Layer 5 of a small transformer language model trained on English Wikipedia (8 layers, counted from 0, width 64).
A neuron adds its activation times its output weights to the MLP's output. To switch it off is to set its activation to zero at one token and run the rest of the model.
A neuron's activation on a vector x is squared ReLU(weights . x), where the dot is the dot product.

Input weights of the MLP neurons that the questions are about. A number n stands for n times 0.007.
n7: 15 -15 -16 2 -26 -12 14 -11 -23 8 8 -15 38 0 -7 19 -22 35 -12 8 -13 13 -3 -7 -21 -3 -5 1 19 -14 -1 21 -6 17 52 6 5 20 -10 20 2 -16 13 -42 -22 20 13 12 -19 -35 7 -1 4 9 -8 -1 16 -15 -9 41 0 -39 17 -9
n11: 7 6 6 22 -44 -2 -9 -8 -19 -1 -23 6 14 0 -14 -40 7 36 -45 -28 16 25 15 7 24 -21 -14 18 -7 3 0 37 36 11 23 -15 -19 17 -7 -15 -11 -27 46 5 -8 12 11 -18 -15 -25 19 17 20 14 -5 -2 27 -12 -14 -17 23 29 -25 -12
n20: 19 -16 30 43 -6 3 -46 -14 27 4 -15 -51 16 -11 -37 -22 13 14 36 20 -11 -29 34 19 -61 -17 33 44 -13 24 -25 -10 14 15 16 -5 1 20 -41 41 9 -5 1 25 -20 -11 -1 25 -95 -23 -18 -17 4 -41 6 6 -53 15 -55 -2 -13 21 -1 4
n42: 20 -17 24 -29 -11 6 -41 -38 22 -37 -47 -27 14 2 35 4 -13 -12 -34 -12 -18 -21 30 1 -28 28 6 29 9 17 22 55 19 -13 20 -11 -2 -20 8 37 21 -8 7 6 0 0 7 20 11 -28 8 -1 3 -29 -21 -31 -23 39 23 24 23 -10 -17 2
n50: 14 -8 0 12 -15 -24 -19 -60 -34 -25 4 21 39 -17 14 -24 -21 28 -19 8 30 -32 13 1 -19 12 13 4 19 8 2 20 24 -1 -1 2 27 -6 2 35 -13 8 18 -41 -1 33 -20 7 0 -14 -8 0 10 9 -12 -13 4 -6 -40 -9 25 -16 -3 9
n54: -28 -17 -43 4 24 37 14 -14 -16 19 -8 -13 29 34 -8 -23 13 59 -11 26 0 -15 -3 -39 4 -1 2 14 17 10 -8 23 16 -30 17 24 13 -14 6 -14 -10 -16 -22 -5 -15 57 -19 10 6 16 -12 -41 -12 -18 30 -14 2 9 12 -2 -33 -22 11 -1
n92: 31 24 9 6 9 -5 4 -61 7 -21 6 -35 33 -22 2 -24 13 32 7 10 17 -26 -34 -13 1 48 -17 65 5 0 -24 -1 -5 -16 -19 -23 10 -41 -17 -26 27 20 1 27 -42 29 2 34 19 -7 56 -6 36 -1 5 -1 -26 0 -34 -20 22 -11 3 4
n124: -2 -17 -16 -3 -28 -32 -24 -24 -28 3 7 29 21 25 41 14 -28 12 2 29 -2 -13 24 20 -10 24 14 -1 23 -6 4 35 21 10 -23 -58 -2 49 32 -23 32 10 10 13 -12 27 -14 -41 -7 5 6 -32 -1 -6 -13 8 -42 -5 3 1 -23 -28 -14 1
n132: 27 6 -2 2 -13 14 -8 8 -24 -24 3 -8 -12 9 -19 27 -19 3 -5 -54 23 21 29 24 1 -14 19 11 -4 -4 2 7 -18 -26 17 2 4 -16 18 7 -20 -16 -9 6 6 -22 -17 9 -13 -11 19 -7 7 20 -5 46 7 -37 29 -4 11 -10 9 -3
n148: -13 -7 -11 21 -13 14 23 -7 45 -17 6 -9 21 28 -35 -6 -18 35 4 -61 -2 44 -5 -9 19 -25 26 -18 -17 24 6 17 -45 16 29 3 -7 -8 -27 -7 28 -19 -8 3 11 -16 11 28 -13 23 -21 12 -16 5 41 -18 -7 19 9 22 -9 0 -11 -21
n167: -17 25 -25 -10 -40 20 -7 -30 33 -50 10 -20 31 -8 -43 -16 42 11 -51 -27 3 -23 16 -49 47 5 10 29 -27 7 24 10 -9 -22 17 2 -18 -50 48 -23 31 4 -2 -11 53 3 -42 -2 44 -1 21 -40 45 -9 -2 31 40 48 5 -31 -25 36 -23 47
n196: -29 -32 -4 -46 35 -20 5 -7 10 25 -24 15 -9 34 22 13 42 25 -22 -6 -5 -20 34 17 12 1 83 -29 -14 -53 10 8 -19 0 19 6 -19 45 37 -30 6 0 2 8 -22 21 1 15 -7 -5 2 3 26 -14 4 -1 -2 23 -40 -11 -46 -20 15 3
n219: -16 -11 -24 12 -16 -42 -45 -13 1 16 -25 -18 13 8 -26 -26 24 60 -3 -7 36 -26 -24 21 4 11 -24 42 10 -6 -4 -8 -1 -8 34 24 -28 -7 19 20 -18 23 6 10 -34 34 -22 8 15 -6 -82 -20 6 31 13 -8 -13 52 27 30 20 -9 28 -25
n224: -8 -8 -37 27 -24 -29 -42 0 -17 13 -31 14 -19 10 -11 0 -27 -9 19 24 36 -26 21 23 -15 -43 -7 7 0 -17 4 -29 27 2 -3 -6 16 30 59 1 -34 -10 -30 24 34 -40 -5 7 9 -11 -52 -4 -5 19 -22 -14 -1 34 43 35 5 43 39 25
n236: -29 24 -18 -27 23 -25 -25 -11 -4 6 4 -30 7 26 37 -15 2 20 -28 8 26 -30 30 -11 -17 -20 19 -7 -12 25 -16 14 8 -30 -2 -4 -36 -12 -17 0 -4 17 22 8 13 30 -22 0 25 5 -57 -27 48 -4 17 -3 19 -5 -37 7 -6 -17 22 -18
n243: -13 -20 -7 -17 -51 -15 -70 -45 2 9 -32 -23 -23 13 -7 -8 -11 26 32 -3 22 -31 -3 -1 27 42 9 -21 40 42 4 -16 -25 -2 47 23 49 -15 32 -8 -20 35 3 -38 14 3 -29 -10 32 -7 10 3 -14 12 15 -5 48 -3 -36 -7 -52 18 -12 -42

Output weights of the MLP neurons that the questions are about. A number n stands for n times 0.0031.
n7: 4 -25 -19 6 13 16 -1 -21 47 -2 21 0 -15 33 -3 -4 -11 16 -1 18 -11 -44 -28 -30 -4 21 18 13 6 -33 45 24 6 24 34 2 -17 10 -3 -8 19 3 -1 11 -41 -39 -25 -18 -25 22 0 35 24 -10 8 -6 -3 16 -22 15 6 -46 -12 -9
n11: 28 -6 23 -43 -22 -4 19 6 -6 -10 -13 -3 4 -6 50 -35 11 20 2 -22 13 3 0 4 9 -5 -16 44 -13 -6 7 -38 2 0 23 -11 -30 21 -1 33 6 -21 -11 -10 5 -15 9 -28 -44 59 22 16 -15 18 -5 8 1 -4 -18 29 -20 -37 13 5
n20: 10 10 18 15 18 27 -5 19 -47 -5 -16 -15 8 -39 14 -57 -1 16 9 -54 10 -5 19 35 -4 -21 -16 25 -40 -22 15 -12 19 25 -8 -9 2 -6 -33 -5 5 31 8 32 4 -19 7 -22 -27 -10 -15 34 19 39 1 -4 -42 -6 -49 22 -10 84 26 -4
n42: -28 -13 34 18 19 -40 37 26 11 -43 -27 -2 -13 2 -29 16 5 0 -36 -5 2 26 5 -15 -13 -1 12 -6 29 15 1 32 40 9 -8 24 -21 -12 11 3 -14 -30 25 16 20 -42 -7 -20 -10 16 13 -4 11 -31 23 -20 -15 29 47 -30 -7 -3 -20 -12
n50: -23 -26 -33 -13 -1 16 33 35 -5 -23 -3 -17 17 14 -41 -51 34 1 -26 -33 21 -6 12 27 22 13 13 -16 19 -14 27 -10 -23 3 35 26 0 12 -7 -18 32 16 -13 15 0 -14 9 -12 39 -9 17 17 -20 -5 -9 -14 -9 -4 -7 -1 -9 7 -21 35
n54: 12 8 39 18 -28 25 33 9 -25 -21 -24 18 -10 -22 9 -17 -34 5 8 3 -15 0 -13 15 -23 -7 -15 -6 -1 -7 11 38 -10 -37 19 7 28 3 5 9 -47 -7 -1 -28 4 65 9 36 3 13 -29 -26 31 11 -26 31 10 -36 20 -2 -13 -18 11 -4
n92: 1 28 -4 11 3 -8 2 -11 5 -34 6 -23 -3 -11 -42 3 -13 7 -7 42 11 -32 24 7 7 32 30 54 -28 33 -24 -15 1 -6 -50 10 26 -21 -19 21 -19 -6 -11 -4 -4 76 0 -3 11 18 -3 -43 -9 25 30 7 -3 32 -38 -19 10 -47 -10 15
n124: -6 -1 8 -22 10 67 12 8 -10 34 30 -34 -34 7 10 31 -10 -41 36 -9 -21 40 17 7 28 7 13 0 -3 -46 -20 29 15 3 17 8 7 7 -39 -8 -28 -3 -10 -12 -48 0 18 7 -8 -23 -17 -29 -2 -7 1 0 15 -1 -12 28 25 -46 -11 1
n132: -35 -27 -24 9 -1 5 -8 -23 5 18 -7 -1 26 18 -3 2 43 21 -3 -7 -23 -51 -15 -23 23 4 -21 40 8 -19 -11 27 9 -12 8 6 8 3 -16 -4 9 22 4 -3 -39 20 7 -19 -9 29 19 -23 -14 5 31 7 8 2 15 3 -39 13 28 -18
n148: -8 4 28 -36 -23 -33 2 8 -29 18 9 -34 -9 -23 34 -15 39 -1 -15 62 -14 -59 4 -20 -10 28 12 -7 -15 -21 22 17 -5 0 -9 27 -29 40 3 -28 -3 12 -4 -5 9 -17 -2 -43 -13 9 35 -2 4 7 -32 6 4 38 8 31 -10 18 18 16
n167: 52 15 7 -13 5 59 -70 9 -8 -5 36 19 7 68 -30 5 -16 8 -57 28 -53 -10 1 -41 -9 24 9 44 -17 -5 13 -13 55 2 -8 -47 26 -20 -25 4 -45 -27 7 8 6 33 12 -6 24 -32 -18 -68 16 -30 0 -7 -17 -41 37 14 16 5 -4 49
n196: -20 -24 -22 0 -32 -57 -58 28 -27 -13 2 33 -13 10 41 -23 31 -6 7 -2 3 5 20 -8 5 -8 20 1 -13 -25 17 39 5 7 -16 27 -6 -45 30 7 27 -2 4 7 17 70 -5 -17 11 14 -24 32 -13 -20 -11 11 -4 -40 24 18 2 -26 8 4
n219: 5 -6 56 32 -3 27 26 15 8 -4 11 6 10 24 -12 25 -1 8 -35 43 11 5 1 1 -44 -5 -6 15 -7 9 -39 14 8 -3 -51 -21 61 30 -14 5 -10 -4 -21 18 3 35 -20 -34 9 22 5 -38 -15 8 6 -53 -47 -29 8 -33 -10 -17 3 16
n224: -22 16 66 -4 2 47 -16 -30 -10 17 -12 4 -33 -5 5 -21 9 17 -38 -16 -17 -17 -14 -12 -6 -4 0 6 -26 -38 39 11 -2 16 -4 21 -7 -5 -1 -39 6 26 23 -14 -9 48 -22 -10 47 56 -1 6 -6 -2 -17 31 -20 -24 27 -2 6 -41 3 6
n236: 12 -30 -7 8 -28 14 -6 -24 -17 -2 -11 29 12 -16 -23 -12 13 8 -7 -7 -25 -11 -23 20 36 19 13 4 28 -1 23 38 8 31 -1 14 38 38 22 17 3 -33 6 -12 -19 -25 -25 -38 -22 14 18 15 -29 6 -36 12 8 -14 7 12 -20 -12 -15 6
n243: -11 -14 -30 -23 -22 -41 27 3 7 9 9 -30 1 -13 -8 -9 18 -15 1 11 6 14 6 -5 -15 -25 18 -1 30 8 -17 -13 -21 18 -6 -11 -22 30 -9 28 36 3 17 -21 32 93 -33 -15 -14 -24 -10 37 2 2 -12 1 12 45 -40 2 0 9 -21 2

Each question names a token from some text and the token that comes next. It shows the vector x that enters the MLP there. A number n stands for n times 0.038.

Then comes g, the gradient of the next token's log-probability with respect to the MLP's output, scaled to length 1. A neuron's effect is roughly proportional to its activation times (output weights . g). A number n stands for n times 0.0048.

"|", then " Mad"
x: -14 1 -6 10 9 -34 -13 12 0 15 -14 25 -49 22 3 49 -21 19 -25 16 -7 32 -7 29 -12 -6 -19 -3 -5 13 -7 -8 21 -12 -13 12 29 -52 16 8 -31 10 14 -29 4 22 12 10 0 -8 -25 7 25 -7 5 -10 -8 6 17 -54 15 -1 12 -18
g: -16 -11 -3 36 8 -13 -6 -45 -9 -12 -37 -7 13 28 5 25 6 35 25 -26 -48 6 -24 28 -14 22 -4 -52 -8 -33 -24 24 62 -11 -32 2 -6 23 23 -23 10 -28 25 -41 53 -1 -13 14 -27 -16 15 15 -19 14 5 -15 -30 43 -25 53 1 5 51 0
Which neuron, switched off, lowers the next token's probability most? n236

"idge", then " High School"
x: -22 4 12 15 5 32 16 -2 -27 -6 4 -10 18 2 5 6 -20 -9 -18 11 -2 20 -20 28 15 8 -5 -54 12 15 0 2 26 17 -22 -8 10 -19 -9 -20 -20 -33 -7 -1 -5 77 0 10 1 17 -20 -26 5 -3 6 3 3 8 3 -15 20 -48 -3 -15
g: 6 31 -25 50 -17 3 31 -18 -17 -16 -17 4 -22 -16 -22 -27 -32 -47 18 -24 15 -4 -41 42 31 20 41 9 0 -2 14 26 -41 -15 32 3 26 -57 -15 20 40 27 16 -52 41 2 -16 -10 16 -41 9 34 10 -22 -11 -9 11 -6 19 -6 43 -15 13 -37
Which neuron, switched off, lowers the next token's probability most? n54

"ing in", then " court"
x: -12 6 16 2 -24 -16 -1 1 -18 1 -4 2 -55 2 11 -12 20 10 -15 18 -37 12 -13 20 20 -16 9 -33 -1 1 15 -21 11 -11 2 29 28 -23 15 -31 -16 9 18 9 -2 63 3 -2 1 15 -42 29 4 -26 -6 14 -4 2 12 -3 3 -11 31 -4
g: 16 -18 5 -9 8 11 2 14 -5 9 -53 -24 22 37 -50 -14 16 6 2 -13 -9 -17 -16 0 -4 -27 46 -24 -19 24 -35 8 31 29 43 20 18 44 0 60 2 14 -36 -40 -10 -10 18 -23 -16 -13 12 44 32 -16 12 -1 -34 45 -29 -37 11 3 1 -64
Which neuron, switched off, lowers the next token's probability most? n243

" acc", then "used"
x: 4 6 23 -12 -17 33 -1 8 16 -2 7 5 2 7 -36 14 12 -28 23 29 -18 46 -18 31 -23 -3 28 24 15 -9 11 -13 15 -5 -22 -17 4 -1 24 -40 -7 -14 22 -26 -7 39 15 32 -9 -20 -5 22 -26 -30 -17 -23 -17 -31 -2 5 7 -42 4 3
g: -66 -58 15 -29 33 -11 -25 19 25 33 7 -23 18 -52 -7 12 32 -29 -10 10 48 11 33 33 -21 -26 29 -18 17 18 19 -37 -10 -35 9 59 46 13 8 -12 39 -22 -8 1 2 -16 -1 -21 20 24 7 -19 -11 -4 -21 -26 43 -16 7 -11 -10 -7 -7 -21
Which neuron, switched off, raises the next token's probability most? n20

"ic", then " Congress"
x: -22 15 22 1 -6 9 10 4 -23 -21 -8 -4 -43 -7 33 24 19 -15 9 40 -6 -22 -24 15 43 34 10 -32 8 0 3 -6 25 -5 -30 -7 26 -6 -10 -7 -25 -18 29 -14 14 40 6 -9 17 -7 -10 -23 28 13 11 -3 3 -19 8 -36 -11 -60 -14 -8
g: -20 -15 5 7 41 -5 -30 -7 25 -18 -69 -29 -2 33 13 1 -18 0 0 -10 29 12 18 21 -9 -29 10 -16 17 24 -37 -20 -3 -1 65 -57 10 -2 -36 15 5 30 -8 -10 22 33 13 -9 -32 19 2 45 -7 -35 -9 16 -29 24 12 -63 24 -6 55 -1
Which neuron, switched off, lowers the next token's probability most? n243

"p", then "ure"
x: -12 31 32 16 10 24 -6 -17 -20 -12 -13 -11 -9 -12 18 6 -14 -7 -5 33 11 32 -21 21 -8 20 -20 -39 1 -2 13 26 15 -15 -25 -8 14 -14 -11 -25 -26 -43 22 11 7 49 2 5 -5 15 4 -11 -18 -10 3 11 4 9 12 -12 31 -76 -20 -8
g: -32 41 8 -24 -2 -4 8 25 19 -26 6 30 11 -59 11 -16 -27 5 6 18 -3 20 22 -34 17 -12 1 10 -22 -47 4 2 -3 -24 -41 -43 1 0 -7 -20 -2 49 -2 -5 -7 6 12 13 -55 -30 8 49 14 8 64 -21 -15 49 -25 9 16 -7 67 -14
Which neuron, switched off, lowers the next token's probability most? n92

" place", then " in"
x: -35 -11 -12 -21 -24 11 17 8 -15 -6 6 24 -37 20 -22 4 15 -11 -10 15 -31 7 -26 5 7 25 42 -36 -2 -13 3 -39 6 -15 -1 15 26 -14 33 -24 5 -21 11 17 31 45 2 14 11 7 -31 12 -3 -28 1 14 3 -2 16 -38 10 -13 25 18
g: 12 -16 0 31 -36 -27 -5 5 11 16 39 12 -4 45 -18 -18 -6 45 -11 16 -14 29 -30 29 3 60 34 23 34 55 10 -12 14 -16 -9 -52 8 -27 -13 -45 -24 23 0 -21 24 -30 -28 16 32 -12 -8 -41 17 -26 -43 7 -17 -4 -12 -5 27 -2 -55 9
Which neuron, switched off, raises the next token's probability most? n196

" | O", then "T"
x: 6 4 34 9 2 -14 -4 -2 -28 -17 15 -32 -5 2 13 -13 -8 14 -16 27 -5 52 -9 35 -5 -30 -14 -10 15 -4 25 -9 27 -24 -15 11 1 -23 6 -25 -23 -13 34 -14 4 33 27 46 1 21 -4 18 -4 -20 3 -8 -25 -13 22 -18 27 -48 -27 -8
g: 76 27 10 5 -13 -10 5 -9 -44 -20 6 9 -16 2 -63 -22 9 10 -23 10 88 33 31 -21 13 9 -7 -11 -46 39 -14 -26 -10 -27 17 -10 0 -26 -38 -7 5 -14 2 0 -48 15 17 12 12 13 36 -27 -1 24 -31 -11 -13 12 -1 -7 -1 4 37 28
Which neuron, switched off, raises the next token's probability most? n7

"af", then "a R"
x: -13 26 44 25 -11 24 -9 -8 -17 -13 -11 -32 -17 20 11 16 -23 1 11 23 12 24 -22 16 -4 8 24 -51 7 2 2 13 25 -18 -27 4 20 -24 6 -9 -10 -36 4 -11 0 49 6 22 11 -11 -27 -15 1 6 -5 19 1 1 13 -8 7 -67 -13 -22
g: -46 -8 -13 55 -9 -33 8 34 -35 23 -47 -6 32 2 19 -14 2 2 -24 -33 33 34 15 8 12 29 -50 -11 2 -27 -6 -5 -8 50 -18 2 30 48 41 -4 9 -11 23 -45 -66 2 -19 10 -11 6 24 -11 14 8 -29 3 -9 -30 -5 -1 -9 5 3 55
Which two neurons, each switched off alone, lower its probability most, in order? n236, n50

" L", then "ear"
x: -12 19 41 16 -27 31 -5 13 -6 -22 -18 -9 -9 -25 -4 -2 -30 -9 -16 6 -14 20 -8 26 -2 43 -20 -6 -10 26 2 25 15 -9 -7 -9 -11 -27 -7 -6 -21 -31 20 0 -10 60 29 23 -6 1 -6 -10 22 1 -22 -4 0 20 1 -13 33 -49 -4 -7
g: 34 31 4 36 -2 37 -7 23 9 -21 4 -20 -20 12 -13 10 5 18 -8 22 -5 -41 35 13 -60 10 -35 26 -42 -71 -14 10 -30 12 6 30 -11 -13 22 -25 44 -38 -7 46 -32 -17 -4 36 4 22 -17 8 2 -9 14 9 11 -32 43 -47 -30 6 -6 23
Which neuron, switched off, raises the next token's probability most? n11

" capacity", then " within"
x: -24 16 8 -6 -7 30 4 -10 -38 -18 23 10 -17 -4 4 1 -7 -4 -23 20 -18 3 -1 -4 27 4 29 -19 2 17 17 -30 2 -1 -21 -5 20 -44 -8 -27 -14 -39 1 23 10 60 26 -5 20 23 -18 10 -3 -29 -4 9 15 5 16 -14 10 -34 22 0
g: 45 0 -51 -5 -18 11 15 -35 -20 7 11 8 -18 31 1 29 7 50 0 28 -44 -33 16 11 15 23 27 -13 -37 -28 6 -43 55 -58 -35 -54 -23 29 40 -13 -4 5 21 10 12 8 -7 -1 -7 44 -14 -11 31 -22 -8 5 -33 21 8 4 15 9 -34 14
Which neuron, switched off, lowers the next token's probability most? n167

" | I", then "NC"
x: 1 -5 35 3 23 -11 -11 11 -40 -28 8 -41 -9 28 -3 2 14 8 -8 31 -14 39 10 23 7 -32 -28 -2 7 16 2 -5 6 -19 -8 -3 9 1 8 -27 -15 -45 33 -1 -9 46 24 26 -9 -11 -15 15 22 -19 -20 -3 -10 4 13 -19 16 -47 -5 18
g: 53 5 23 -13 13 8 23 -5 33 -53 5 -3 18 -19 -46 -21 -47 -11 -7 -31 3 -35 23 -5 4 11 -16 43 -27 -7 29 -14 -47 -16 30 -11 20 -7 -8 -26 33 5 -10 -24 -21 -17 34 12 25 39 60 6 -7 4 -54 30 -41 19 10 -13 46 -3 7 -11
Which neuron, switched off, lowers the next token's probability most? n11

" M", then "ish"
x: 18 13 42 3 -6 33 3 -1 -25 -38 3 -4 -21 3 -11 3 -10 -14 -2 7 -9 36 10 1 2 3 -4 -34 18 -16 3 27 27 -3 -10 -16 20 -18 4 -9 -32 -36 39 -8 -12 43 7 -6 -8 20 -6 10 17 9 -16 -6 -6 15 7 -7 39 -75 -36 -6
g: -55 -4 -12 -12 -12 -16 -18 -18 -28 0 -16 -10 21 -38 -30 26 12 -32 32 9 -18 -70 -18 -17 -42 -12 16 -21 16 -25 24 -3 20 -3 60 15 26 -19 -5 -28 43 41 -10 17 -2 -21 3 -3 40 25 -28 -27 15 21 6 -3 36 28 39 11 52 -11 13 24
Which neuron, switched off, raises the next token's probability most? n11

" Mad", then "ras"
x: -7 -9 13 11 2 11 -23 3 -10 -21 -29 13 -44 18 9 37 -64 -5 -3 14 -24 44 -2 3 -6 8 -3 -42 7 7 17 21 3 10 12 19 39 -14 11 -21 -55 -8 12 -27 -16 20 7 26 1 -23 -22 -25 27 10 6 -2 -1 6 23 -11 31 -30 19 -10
g: 4 -7 -7 53 -16 -4 -31 43 11 13 60 9 27 -9 15 -1 -22 -21 -4 2 11 -2 -17 2 -21 4 -9 -2 43 -56 4 -7 10 -44 47 -59 25 12 30 -57 -23 40 4 42 0 -5 34 -15 -21 22 23 12 7 -3 -4 -45 -9 -24 13 0 -9 -16 -1 -52
Which two neurons, each switched off alone, lower its probability most, in order? n7, n132

"ic", then " Women's"
x: -33 12 17 12 17 18 -1 -10 -16 -17 -1 -19 -5 -9 15 18 18 -25 8 17 3 16 -20 27 31 33 -9 -47 -2 12 -7 -3 31 -8 2 6 2 -10 6 -9 -16 -9 12 -1 -1 76 7 4 2 -21 -19 -23 3 -24 -7 -2 -1 3 13 -32 9 -46 -7 -17
g: 11 -16 -8 42 12 -29 -3 -3 1 -17 -38 3 2 29 -24 -55 -44 -5 -11 -2 34 39 24 4 -26 -12 -26 15 -17 27 11 -40 -35 -30 63 35 35 -34 -9 0 -10 33 1 17 5 12 -26 -13 -11 -4 -8 16 -23 -4 -21 36 1 31 25 -39 74 9 -15 13
Which neuron, switched off, lowers the next token's probability most? n54

"tt", then "ar"
x: -23 -14 17 19 -6 23 -9 2 -11 6 -27 -10 -35 -10 35 31 -51 8 4 21 8 60 8 23 -12 39 -9 -22 -8 -13 -7 10 21 0 -12 -11 31 -27 -3 -1 -28 -21 20 -35 -4 21 34 33 -20 -45 -13 -21 3 12 1 -9 -5 8 9 -6 27 -28 2 -11
g: -43 -6 25 16 -15 3 15 -4 -19 -1 53 5 1 19 13 37 14 -2 40 -15 21 34 -31 14 -4 10 19 -4 17 -7 -48 -23 8 -4 -37 -7 -27 -9 -29 29 -25 -17 -11 -17 5 -20 0 -40 -9 -69 13 28 -12 -10 -73 8 34 33 50 27 -25 31 28 11
Which neuron, switched off, raises the next token's probability most? n7

"\n", then "|"
x: -9 14 9 1 -16 -31 -16 19 -32 24 -33 16 -36 17 -24 1 -30 -16 -6 21 16 27 8 39 8 -13 0 -14 -13 26 14 -34 24 5 -15 7 24 -19 17 -20 -29 0 -11 -7 -16 42 11 45 21 2 -29 -13 8 -13 1 6 -37 18 13 -4 27 -22 8 10
g: -24 -57 12 11 18 16 -49 -13 21 28 -11 -39 2 28 46 5 22 -16 -77 0 -20 -14 31 19 -4 8 26 -7 8 -15 -10 -35 15 -12 -8 15 -19 -24 9 -23 -6 5 8 -2 33 35 -18 18 64 24 -9 -7 -31 15 -22 -36 66 5 23 -6 3 18 -26 -18
Which neuron, switched off, lowers the next token's probability most? n224

"ay", then "ak"
x: -9 -3 16 10 7 50 11 23 -20 -19 -2 -26 -4 19 8 6 13 -12 -11 15 -12 20 -1 25 8 12 0 -55 23 1 -2 26 39 0 -24 -5 13 -9 2 -10 -18 -55 18 12 0 50 -13 -4 -18 3 -18 -11 -8 -13 -5 -6 4 24 -4 -19 3 -65 -21 17
g: 12 -1 5 -8 -18 13 16 -4 5 25 -25 12 -34 -34 8 -24 -21 9 27 20 13 40 27 -26 -20 21 -16 49 16 -27 45 42 1 -74 14 -3 -29 -10 16 17 21 -13 -7 24 32 -20 30 -42 -51 -20 25 25 9 -37 -5 -19 15 6 6 -33 55 -26 -26 -28
Which two neurons, each switched off alone, lower its probability most, in order? n54, n124

" Ar", then "j"
x: 2 -6 47 3 -10 23 -20 -2 -5 -14 4 -31 -50 17 7 6 -35 -14 -2 29 -26 52 6 34 -6 8 -7 -18 22 -1 22 -1 24 -6 19 5 13 -18 7 -2 -22 -11 9 -13 -5 28 20 5 7 -19 -18 -8 23 -23 -9 18 -17 -20 9 6 36 -72 -12 -14
g: -3 30 -4 72 -21 -1 48 -15 -36 -33 -16 -22 -19 -5 -6 23 37 -21 23 8 14 -23 -5 32 -21 -40 -20 -21 12 24 71 -11 -6 -15 18 11 11 5 25 -55 -10 15 -9 -18 -2 -8 23 -6 14 13 -24 -10 -39 30 26 -30 15 -21 -65 -1 19 -8 21 26
Which neuron, switched off, raises the next token's probability most? n42

"t", then "ra"
x: -11 20 -7 31 0 25 2 28 0 -6 -10 -5 -53 -21 26 42 -6 -2 10 29 -13 18 -7 25 -7 -7 21 -16 -2 -9 -8 25 26 -18 -16 -27 22 -13 11 2 -34 -18 35 -4 1 35 -1 14 -9 -1 -15 -43 17 2 2 -5 -1 -1 1 -38 22 -59 -13 -17
g: -2 22 -14 47 43 -3 -35 28 13 9 16 -18 -25 -18 41 0 5 5 14 7 -24 13 33 -4 -3 -15 22 5 -11 -31 -37 -20 -15 -8 61 11 24 17 17 -60 -14 -14 -51 55 -26 -31 6 -2 17 16 34 -46 39 -28 15 -17 -20 0 17 10 -25 3 6 -54
Which neuron, switched off, raises the next token's probability most? n236

"T", then "H"
x: -13 13 18 -6 -5 -8 28 12 -5 1 -11 -11 -45 6 18 37 -27 2 5 9 -2 25 -12 -3 -7 22 -2 8 -19 8 -22 -30 7 -3 -6 5 4 -17 -13 -32 -18 -3 0 -8 -6 61 36 43 12 18 0 -18 -5 18 -13 -6 0 -2 16 -25 19 -69 -14 -1
g: -39 5 27 10 -58 -19 18 45 -57 7 10 51 -1 1 -14 -54 -1 0 -8 35 -11 -18 -10 46 -16 13 -14 55 -2 27 1 23 -14 5 -24 -26 -31 -23 4 32 37 5 9 -13 -20 -7 11 -32 -5 1 20 -20 54 9 20 42 -17 -12 18 -8 16 -22 -38 -25
Which neuron, switched off, lowers the next token's probability most? n92

"ominated", then " |"
x: 3 15 -7 19 -6 -5 -4 0 2 1 5 6 -51 10 3 43 -33 -13 -8 25 0 34 -8 18 -14 10 22 -30 -29 1 -30 -7 20 -6 1 -7 39 -31 6 26 -36 -8 10 -28 3 26 -3 20 2 -4 -40 -32 28 12 0 3 -6 -23 18 -30 27 -12 20 14
g: -51 -32 27 -59 11 27 0 -10 9 31 42 -2 -14 71 1 -28 -1 -18 -13 31 -27 -27 -36 -25 -22 13 3 -23 -8 6 -36 -7 10 11 12 -27 9 -16 -11 -34 30 -10 -8 12 39 14 20 31 24 31 25 -59 10 17 14 -6 5 -21 24 3 2 21 -44 41
Which two neurons, each switched off alone, lower its probability most, in order? n224, n132

"28", then "/"
x: -10 -9 23 1 6 17 -7 -13 -15 -13 -14 14 -33 10 6 4 -17 -6 9 24 2 38 -16 36 -2 -39 -11 -20 -10 -1 -16 18 36 4 -23 -8 33 -30 8 -29 -27 -15 25 13 0 45 28 -17 15 -4 -25 11 8 20 7 31 -10 -2 -39 -34 15 -9 -14 15
g: 41 0 3 28 22 6 -1 -7 8 8 21 -28 -19 -20 5 31 21 19 36 -12 -52 -68 -42 -29 -7 15 2 13 -21 -17 -56 14 2 20 -13 55 -34 -6 -5 38 12 -22 27 -13 11 51 27 -19 15 6 50 -36 -1 -29 -25 -10 6 -17 -29 18 29 -16 -22 14
Which neuron, switched off, lowers the next token's probability most? n124

"ash", then "t"
x: -23 2 -9 17 8 10 18 27 -3 4 -9 -16 -32 -17 15 36 -48 -11 1 28 4 14 5 25 -12 17 16 -37 3 -3 -13 45 28 -5 -23 -5 29 -14 10 8 -25 -14 29 -26 5 29 -14 13 -9 -12 -34 -34 20 14 8 6 -4 3 4 -44 21 -45 -5 -15
g: -10 -55 3 -41 -36 -15 8 -12 18 58 24 -7 -35 -25 40 -3 -2 22 -16 22 -15 13 -22 5 8 -40 70 28 12 -14 0 18 22 21 34 29 -10 -41 -15 2 -46 8 -36 26 -32 -15 -13 24 30 11 25 -27 5 -30 36 -3 22 33 -13 -2 10 -13 -32 -15
Which neuron, switched off, lowers the next token's probability most? n124

"H", then "able"
x: -34 -2 6 9 -39 21 18 28 0 13 11 -14 -36 13 -38 29 -29 7 -7 10 -24 55 -3 18 -30 23 -14 8 5 5 -22 19 -20 5 -14 2 -11 -23 1 -20 28 -7 18 -22 -1 23 40 47 -8 2 -15 10 6 13 -29 -11 -27 20 7 -11 29 -19 -13 -16
g: 11 7 42 -17 11 -22 -25 10 33 20 1 41 42 -10 23 -12 -1 13 -46 -17 6 -17 14 -16 -30 -10 21 7 -38 -22 -24 -12 -2 -25 17 -2 19 -28 33 -58 -11 -6 11 20 -34 13 12 -14 27 -17 21 -22 75 -6 3 -39 26 -11 56 -31 20 -47 31 -15
Which neuron, switched off, lowers the next token's probability most? n148

"are", then "k"
x: -22 9 -4 2 17 15 43 -4 -34 -15 13 -16 -8 -11 11 12 0 -18 9 32 -35 25 -11 20 9 11 -16 -44 23 23 -3 15 30 0 -6 -6 -4 -9 -5 -18 -37 -39 9 -10 23 46 13 23 2 3 -6 -22 8 8 -9 -7 2 13 9 -25 -4 -69 -9 9
g: -32 -20 13 -38 -34 3 60 1 7 34 42 12 -2 12 -1 2 -9 -30 22 2 -28 10 -27 13 -19 0 -31 32 23 -4 64 25 12 14 6 37 -24 29 29 12 -17 -24 37 -26 -29 -15 -48 8 44 -8 -19 -28 -42 -12 24 19 -24 -10 -32 24 26 2 -37 -30
Which two neurons, each switched off alone, lower its probability most, in order? n54, n7